Layer 3 of a small transformer language model trained on English Wikipedia (10 layers, counted from 0, width 64). Numbers have three digits each and are written without spaces.
A neuron's activation on a vector x is SiLU(gate . x) times (in . x), where the dot is the dot product.

Input weights of the MLP neurons that the questions are about. A number n stands for (n - 500) times 0.0014.
n4 gate: 358661536450447488566341334426559520422452491525474452429331396303607293650662445397411481495663634624373580271571443523557394503435455413625409506564650327582478394350591420555691435733411615
n10 gate: 490615272878392422501317446623528407570542881721579547391421450638515585300681521486387717427465554491723423434419416499327471612364577609603296518445350486625454565420636443521469636455516722
n19 gate: 677730516545390404501522425528303456601642502606556394154570406224439645146698501606490462522623502688232734410539697221370586517347571581636375517377445620375485478542389471635399794392670556
n36 gate: 365557335551474581627484532605450444709285468733507494579227304460606467479633592406421611431485580612423686515491632420449585491646367354659690517477237780472502545473473435588480595448742294
n37 gate: 235428609510729362432548287330582586490489707363412454364081482487362576472408298569615282522656506507510524804831661524240410601454246606703655310501487568510340595378406443604589653447645704
n43 gate: 564594471636389370421469640634724373344465417524765616269403714568688482340387413449476381572677592617389517394357329491643506405557489476471311618581487546531631458405691375671304457570740212
n47 gate: 505239454497569700443452498581501360495415593509454424561593522365600560622413496429537436332592654436650606572430548678707562524519829390494470655383650589467647384605401638510442605453447558
n54 gate: 347390518662593441543576422565366594521520549245443772315533677481628310608356493352474559360533462389564435757535442606660608468409554442577549581456494737386286257540471312461375477616411549
n57 gate: 455382500629461454539462407434172568381645714546566711619454494527464416580563475468472545492666661429407581457401519449306447647574414424409633539377474665555460561619615363616461508265423373
n64 gate: 610379610366477433601631407524603372556684493543461528518564392430430483384371713501611567463487471647441554784389595362684495605316519473446607381637571409528248425470487569528499608476560500
n66 gate: 566547432616503533524232442633539429415569456745567454451618553544536513275627523499297439633546582665487730376366532494502392272429711455422344483598534546455467607450425465400283606300489377
n69 gate: 522446366620521399486397682363517461597591432731703510470462474576501441405527437570558583425851659467463565596327510586567343449266727584480594480680606612563621513426458464498506468469592285
n75 gate: 584466551448490482623499658599717434403633644480510494359359653574447526660529500601586454545527482456410759442430541457419397467510302458539315303646329701541662770647616561469404483547624562
n78 gate: 716464509536564310684384503521398388420704745580699449437759500494518676284630462541472445613522561459403700511487441473105703564552543502512529408398372473650736489549363545559405438375393358
n95 gate: 549362296470591586540491753805655326585543511749682655346573633435556466456353545552565551412411522391674556614528414380528527501422652698809283489459488639458532360134548440590471435630588692
n96 gate: 598359347529442426515275669617661262501516614623716585580405460512572311284459577467397636521679567556627583470692510459185405579477625571607371493384278512520514518544321498598496528277374354
n104 gate: 541639499374467402471194517633451454424429605492591573525601345339459603508401563328531524656451216450784501659580410559524740659439617421528513591641538467434533449523416403467425414522598526
n108 gate: 430766601485538411611219631409628529497494553601536356514525509351635626625571254657592568496490624425519589312586473541577374602459432551328419419709339357367470601495464579460485459535489470
n112 gate: 460451432486383488435612407514506476436664602523487757241459539650675639461420548449567633427371298357508611551473510694459719617418410350491638552339699609538311470446552410621494370424470340
n113 gate: 490514558365543675713412472415489562509453407500579569447559395576481375604547490485463431599401501599317596380700560532480512372458553555442458415574372394349536580570398520442362534564330397
n121 gate: 651371409615487306403479485759673401564506407400460489552571522392583356567417516427448420519585268343595652626339411453360423489511496644474483534645585660245590320271444237478532565530610762
n138 gate: 420567423550621516700462462437761435563674500503444307341669316315378457486659584543491403465457463499411544274638574770512460360521547485677393430495475384504563578595391415258557567600553499
n143 gate: 540455341746401334486581582413340583520502478458590663462664241420252557338587774684540483431644332693440552559341584598703469589424516547647735405501230694662468283466439647521466762519451533
n146 gate: 440559425536532280434505642590504360400500386675658544481301416444621376524411737385478504439686444569577680469377394330568617540434497659522450467458238425430695612536460536569570547452593427
n149 gate: 452661205670643428662465483539393503835385484336569542398382401248462356672757275367568435590508510715377632545476546325487478578619577203483574594779537358556611366389606257406432450456549490
n152 gate: 647568157487401716520294547401725345429500776600450518628515659577616523283693451254454545247376652317764539504774446447578477635823405276432545502420513517619488242178239460652659435522718461
n160 gate: 591664641579338666427658482539452452603398409266474658616430495334811440555588367614478240438498178598627526554057483254464299308538708589387346260723659636355343323602526469576533517696370571
n165 gate: 559459427558490746811467656589749479541693612634784382537346434440633476349578468515429365586635633565477719578413686517667242446587565488461613276621303696359455402314449491514345447635468367
n170 gate: 438591522473439636538668505502607565422454211422705427365606538482480468528660415459388474335421342597400710605514444469740483389543667488497601522301544617517596457500483381377332443605362475
n177 gate: 706419442365818475541400395626518276620555724666456430565394408536460508408356756489434518323775338650577670526592511374592370630446426422555426503538402482552501310615389221608570508296458392
n180 gate: 428510487541658482577310428570580458364550461928518323502382501621588334447568434325298502505544509536658753444381640671363357413452559563492394373539448661531763708523585298330364747662463454
n187 gate: 620598616524471642424512414679340498582390432410451283435454325261538510518478419509492367539507559684506411446474572369482429550431547318573527489423529399500444256552522469596725470435588499
n4 in: 445601437487457366396352445456513506377446554464345530642488435209465436550455582464365493324411375577316498323430475585539546452577378327454387448502594497419452351392643400636606420543401229
n10 in: 633632755211411530397562395638516144577429540439393495593600639342564412570392461429475389693370244642513445651629545361494610577600450408495430322628626359425545346572607514641831383735496533
n19 in: 449552526541340427303577333440354451514591478361506428419596327558487755271541460617552614532341437606471569435630610275440565447425451694695428505327384568607299424550418557752427755377769450
n36 in: 238484548526476534523612478528410448537342461518514622651418465614653630405565532524513697425429670425409448424634546467533741612598282401697541666424497689489487602512511463618499534419548491
n37 in: 368461481577500752530447320666506551662609667575284685589500530471445673484566424499500632080588377393556422636613467580540472565238498547477518528549615560548577464594462521276368569444529968
n43 in: 517510511502672439801270503417421592739379558597407381550497320415514461678457547708494422588524458479592658616469783321511337520476696519610636073571546545486510585567528557467618711515428640
n47 in: 545302377510534641445469548572517373460409560520509423520624539354556640587438507468471448417545637403560584515454524671647609462455792429551468668396632572539613491595417605457433555509416543
n54 in: 374621566496564481459482504514668599500348472425564407259386497468370272544485403505408457526427647619459401579612635665788594369369508441498463445557462537280506410347494523419375667690436702
n57 in: 462439498368454419631456650578597601529441383702579488597502387645527491515750400420459560555550454507410532423421613565464656510576336646455496442446464463528846614535498528328575651391641593
n64 in: 586510342461470480420586516795426572469440571526395428604448338425557521534441481482534393504485519469542396622553513558595527541386542441640542456702704503541511389395439546575358534521420477
n66 in: 503568546409528588447445410640433287348687332516519631664600542631426548423479483392403601553450409540449662371521447279427620327655428593490477612422445409507587592430491491538414577427690311
n69 in: 436332471502489444384548490283570526523650486705490577578465496605436563459455505479624738314590713305544364589454401564681378553381617586533629615679761519630481397326443537557678457455572361
n75 in: 389499481390535613514650628506515355472502657522317464405491699464560590505531417676529633471474553385530450440466537610460510488347181567515379590582562547563631618540596497487371351529525719
n78 in: 640399273663423582571359616515443582679542494767489544543314613346457522702292411493621451739558625459456461566644588585499413467577357471382637615403662353385713603648421428511332421426613444
n95 in: 410362591351462753410782553588371443482708497612398598491635580334434738456316672425618868431388522206747394691583337355599707641427445704660568751290544561571404250438348553386424313588392580
n96 in: 403518454442439503366466512560580408451652633451443550661414432548460474402391516382453825483522638425747283429701472511360403560594437614649463564252315409604403550510319630638610585378372379
n104 in: 312731466752491509326515643535457508489282425388579431395537535430350454674510416644511343516345520589530495337601412496574457487457271564688499580477467406445422501444573416510401606458383430
n108 in: 559592585583542471427433512414466544383584650453390486745603501527567493626402466383649517566503507443475460448393522398454398554824474414419607515563497368484267602455501488856607444521567340
n112 in: 601536480430563551478502159455670507624352526681459546711395353341491417403637599204440548512358498527496483502452490642578500466373439532518431544727538397244457542487510410517557561496359690
n113 in: 561497544465468445444458654626593470420435470538469470392489582698537559562542446654477488372459394490436697523568493532644558526479541493696500419554613599552371523536438701582344448519524459
n121 in: 533386586621316320370540404606600430440398476373306540647635476430401424593493431599487468576498458253607442397376311515423469469505427725319538597563464523331529439384529585590496549488374764
n138 in: 430522471575498732548606445393477426302699587393463380509439454409318468599656597482467496525561372385410454344459585439529499385616488377319598485225528396436451497603436378368585659544507340
n143 in: 530491479478428445370411599645338393243736450684577504484758490633572540454554430318370595601361467446405645310361255492624566676469573515483415520651332470668500585491427454437582386392425341
n146 in: 360518477437422378191681485519537418443595493694448437663444383393484483401437645286508687427410489519543461507441382607465632646349507662482390590366410427451556565511404611415539408439457486
n149 in: 422673337453606466547528212451390661798436444316365596412351434272504444587728347379460596575446575622410477490564406421456563531595526335535610551646553307524623382287618347417589442559367530
n152 in: 589576169577359713359496553512455487571586563600399466628438558597332578420662392148514618179285582363623285470726297496612494559806521370613571571312573498428629326296320449609501551350636484
n160 in: 774527503290516564480611340606426431576114409518486513630439424423728428458394399337512494507530460680531582425491537467405474379569412554547485394491540268385374282609420514707579059669441151
n165 in: 535399536585417791598606456436585521671693511557422493546515325507627573420545441323467551568503626460479437491494520638804294551533567440481738602542404441514325486445295645520456322494308324
n170 in: 520748471302500517485529454546457578602227410455467341312534499406532465646393559565485337425383394608625569661535632541495619503340524381523511516446610437435481296448567587452536288619555536
n177 in: 481381509348653469386595341567438357528609603546326453626452460456254583462266727472551710378517368513575329434683414492560484741627373536485316728434308361483528368499323428807629460367349455
n180 in: 390449482586658528418527335600411361275753240624479440656444529673293378484522536295416568473421316386631666346419407457323468472643430564479533564294457503535754751629554353469504606432631359
n187 in: 484610401505537375509461492529446606521536537418519535377400564445644626468353448491620425618313516652531490481406533575362439647614567459716415507272392643558465426582471340640391440472439547

Each question shows a token from some text and the vector x that enters the MLP there. A number n stands for (n - 500) times 0.0043.

"-": 440555451465464515506634387467403519442598406526555575438437543522583570501519559581503423595502723426564435508494476654490554540493438456640493620514419335461388359472598647319506416574426395
The two highest activations, in order: n180, n121

" |": 448528520487464569508566474473513638488484489509478474529553599435451571477474423511550527449353507457444455658477371583485528465488525423478498493507511488545464400472533494421488451492539497
Which neuron fires most, and how strongly? n170, at about 0.17

"s": 557521513483439458461514510500565517353644485516642402450649536576500580599457621473515570467488406490609430443416345463452605527498513565468615743401557330578398373591484543510574527533374634
The three highest activations, in order: n149, n43, n36

"rick": 476439501480492474379377559482466470398613530517226523537412554428457542454437531420506631566487510425378356611517440332584653492467319386496371651484518506520430297461443429507631491328484486
The two highest activations, in order: n177, n152

"ut": 587468492469466612479562412432422451455287534396614497548665519540407448535462541545505531431464545541504297382559206490503491494510539571451549609400410245511455601474555578801539496397507392
Which neuron fires most, and how strongly? n37, at about 0.27

"ib": 522510502541506477515539609420451474472293555340690551435489466513484414532566638446504619466343541469385392519498342474601793488485264479633378589441398401628369608492630554708561521563480330
The two highest activations, in order: n36, n37

" Or": 559503527376518474512575603495390470539398546508670453465658498508366533529391611482497509360505545496383377381520331623701604496580665550553496579529688438563416424510622630436442480549368469
The neuron with the highest activation: n47

"5": 450474488518482466424434598466415517445464455504554387536557398432509653496449479633548571591283504473656519562545549514602517571522522625512529510508358396543505509462471454613544517503438576
Which neuron fires most, and how strongly? n104, at about 0.37

"u": 483472523530522525428599658482573515452585648321267510590352563586427521365444476547506502744475520418473333504500246385561499480484553630560523548468408446509509581613325553470457362558462372
The neuron with the highest activation: n170

"2": 501428551385557613454562389415473482473463624514400567559510425590674560526431581475527666625485580387573505626615573389480310529495488515489386600487554401560544534458557615405456470538605587
The three highest activations, in order: n37, n95, n143

"ed": 507516484498365487382621516356457472482603528614686430535645530456457632643488474485520510542484509452486362476539446532370554479517364395513626730471578364665602476505360586535532571463479461
The two highest activations, in order: n78, n152

"==": 483476494522376524519574281636449502510251477407535509488501498569555481374498596379509732526378515535468453605404323636483631490583438431537362552599536427387634423432365553336496365479422498
The neuron with the highest activation: n112

"9": 591447536445571451578524467433501479536635654521453526607558386479599611378501577486516531591482681514529485611498492459541477529501544547476622456567646446609465397379360592505484484571179215
The three highest activations, in order: n165, n64, n69

"0": 546419520457613588469599545364440518487562324518346504596453483462399639487560613600528478402352549432638448580461635518435366530535665620581563592514618576601514473439427453441540544551317379
The three highest activations, in order: n69, n47, n10

"|": 388479499431525526498549329501530613510460512472492524472560625457631442471463458480534564497527534516593535467504554672452593465514445528509737615549443471455318453475518504374508418466469395
Which neuron fires most, and how strongly? n112, at about 0.26

"3": 359458500488540548492495477490514531533528546458491518555540434504477562553439520507531650628306575529684570548543378342484213579474585498574549477511333520577541477551551608579572475526571526
The neuron with the highest activation: n95

" \"": 433481528512395609463488528488443497492486476657269470385624487596385693459541656447514462504463509534437553477442580576483544499611321442558548651498634562388579594487578477496492311544399422
The two highest activations, in order: n36, n96

" Par": 559533517464648386445559460404409492642358463382423420490597601540163406580454529593488617360415588479446419542374342537636476495518564473532605567516387645476506608550682498690531463519504531
Which neuron fires most, and how strongly? n54, at about 0.21

" born": 502562551477526554501493340463488484456457696547469553538515510490424547556377413290517654447542491359331544475608562568537459502520253497564806544518606518512465575458469585690510457703343574
The two highest activations, in order: n37, n112

" She": 485482484396627468387399431413612510493618512481376583459553495483471623406438485456501556675362490549407522465519468412741416517589316603455289477506714488486472495386594397368622386531354395
Which neuron fires most, and how strongly? n4, at about 0.5

" co": 591519443431590405459403495498518500460514319690368518546504461446300629583571400619517732496321580484444527453384364561480493518495634649462398590526510371336563392517497518386547523542552662
The two highest activations, in order: n121, n95

" to": 616527679497429538490531454406536518648447596465311478501580451632411495567457391434521528503573565475531329475581503523351534491593420537412407673465516460499471451410558426656384512450431426
The three highest activations, in order: n143, n152, n180

" Al": 546463587492505391383627677386425481641626592572308419464553574497482549454473498495483648408620559497462348490619257500617396490539616572518592542463555344573416655545599486437507444577339528
The neuron with the highest activation: n69

" education": 552512492472584526560580325495511447437716591516525549581593479491399408381463533340520667542452471437462678513517249532566824538497409477462483624509552420414470449450446386608617432519406513
The three highest activations, in order: n112, n177, n152

" ": 467519563410426522501382503483334520442637570667398547578438580600645540523487571365520685461423644392525313467567581548476545508478464587567504334486556355477541438553462552523419458329389377
The two highest activations, in order: n96, n152

"7": 483489467548446475443511615515384510535819610581475430565696410483568567377452484626555574520459530547618370510494520515666539545526509546551550528523390511601472483516439498599601488479458374
The neuron with the highest activation: n143

"q": 437554483591589454370632464465492509479401492555429478425440534491585597493462477567506549471338412442537340534559252417560668513519686675621379541477463519655498649674439598546545475451508513
The two highest activations, in order: n146, n95

" September": 586493530448404436522704399455514508482331608531215592592472467351581582464491529424512469495319470513636589487606522559704385491505374543409490562396468520470487348779551599550623501509512384
The three highest activations, in order: n160, n177, n112

"ave": 572466428511438520338475518517518501493425501304229543533482504462370511449426466390520617415554517450551394513506304450527476502496427393516442732499618547549491287510468460590547440315406565
The three highest activations, in order: n152, n177, n121

"S": 480523488470532300475559404597384516479522359584345425450627510543510566337456529467516574509395396543577356412436389504384594524539565715505633595368622527504444534597531548429408558557414415
The two highest activations, in order: n19, n180

" two": 531529528478577489448465500591431534431633389558549445356462428419526570563529405519541638462355474363425515407518600546587613516558495543422543670442504462506438464582358460358524461467340615
The neuron with the highest activation: n138

" Sub": 535504434432523447465678537371425542583567618592396407362587433559568532556515498507482654379301519426534594362475295566545642526454709504522608607482454446548553444599463575524472417588561503
Which neuron fires most, and how strongly? n47, at about 0.35

" purch": 604436563492450561389526371676384507546590624590162436631578428527434385614423508554516661505508563420466545521528547399600725506529494413446466524525582309422425582378551535510422512573568602
The two highest activations, in order: n64, n121

" July": 561500513401456498535737431423503514434353577558229607624453475385648544463509487409514560522362491511668562472626451554677341488512340575400501562438474489456503414742561619498599496540505397
Which neuron fires most, and how strongly? n160, at about 0.57

" first": 535551491444704431437535432441510486501599683436479509440474479418534637567544431406530631700414574575495402432618511531390586532529629345447427534499505314520609537622448543408580492334299595
Which neuron fires most, and how strongly? n149, at about 0.91

" February": 573497518448450452513728401443529507477336590565193586602444456339672536503494517411515467527379510536631471518625509607644391495500358592397533520420474512468483334770524601539627489517501432
The neuron with the highest activation: n160

" s": 488550476502457406409459434441498514463647152561361413574474479550508539475405593702493684506504512580395429426530591505420638494436564494585505440505626360475499484518505528687513385463172643
The neuron with the highest activation: n4

".": 244458602530212474484498474590518485499477451461505490484587520462556576371448496549483825314520581413522636580429460521448609529487417415479535508462403470569537470551576492619459485496374438
The two highest activations, in order: n36, n96

" division": 564538476488748496385423416562487479461615400544424514538614498425518515555471582342524500269251508360625508458487465498535646527467632394477525653414533580366535424487560574521459531421451430
The three highest activations, in order: n47, n152, n95

" and": 479560665447458511403471496501506483573632477548630527438443448544404491340616377486554367452500528425578451473547397511511562492502494417451396568440547433516528503498619556523548524566394539
The neuron with the highest activation: n10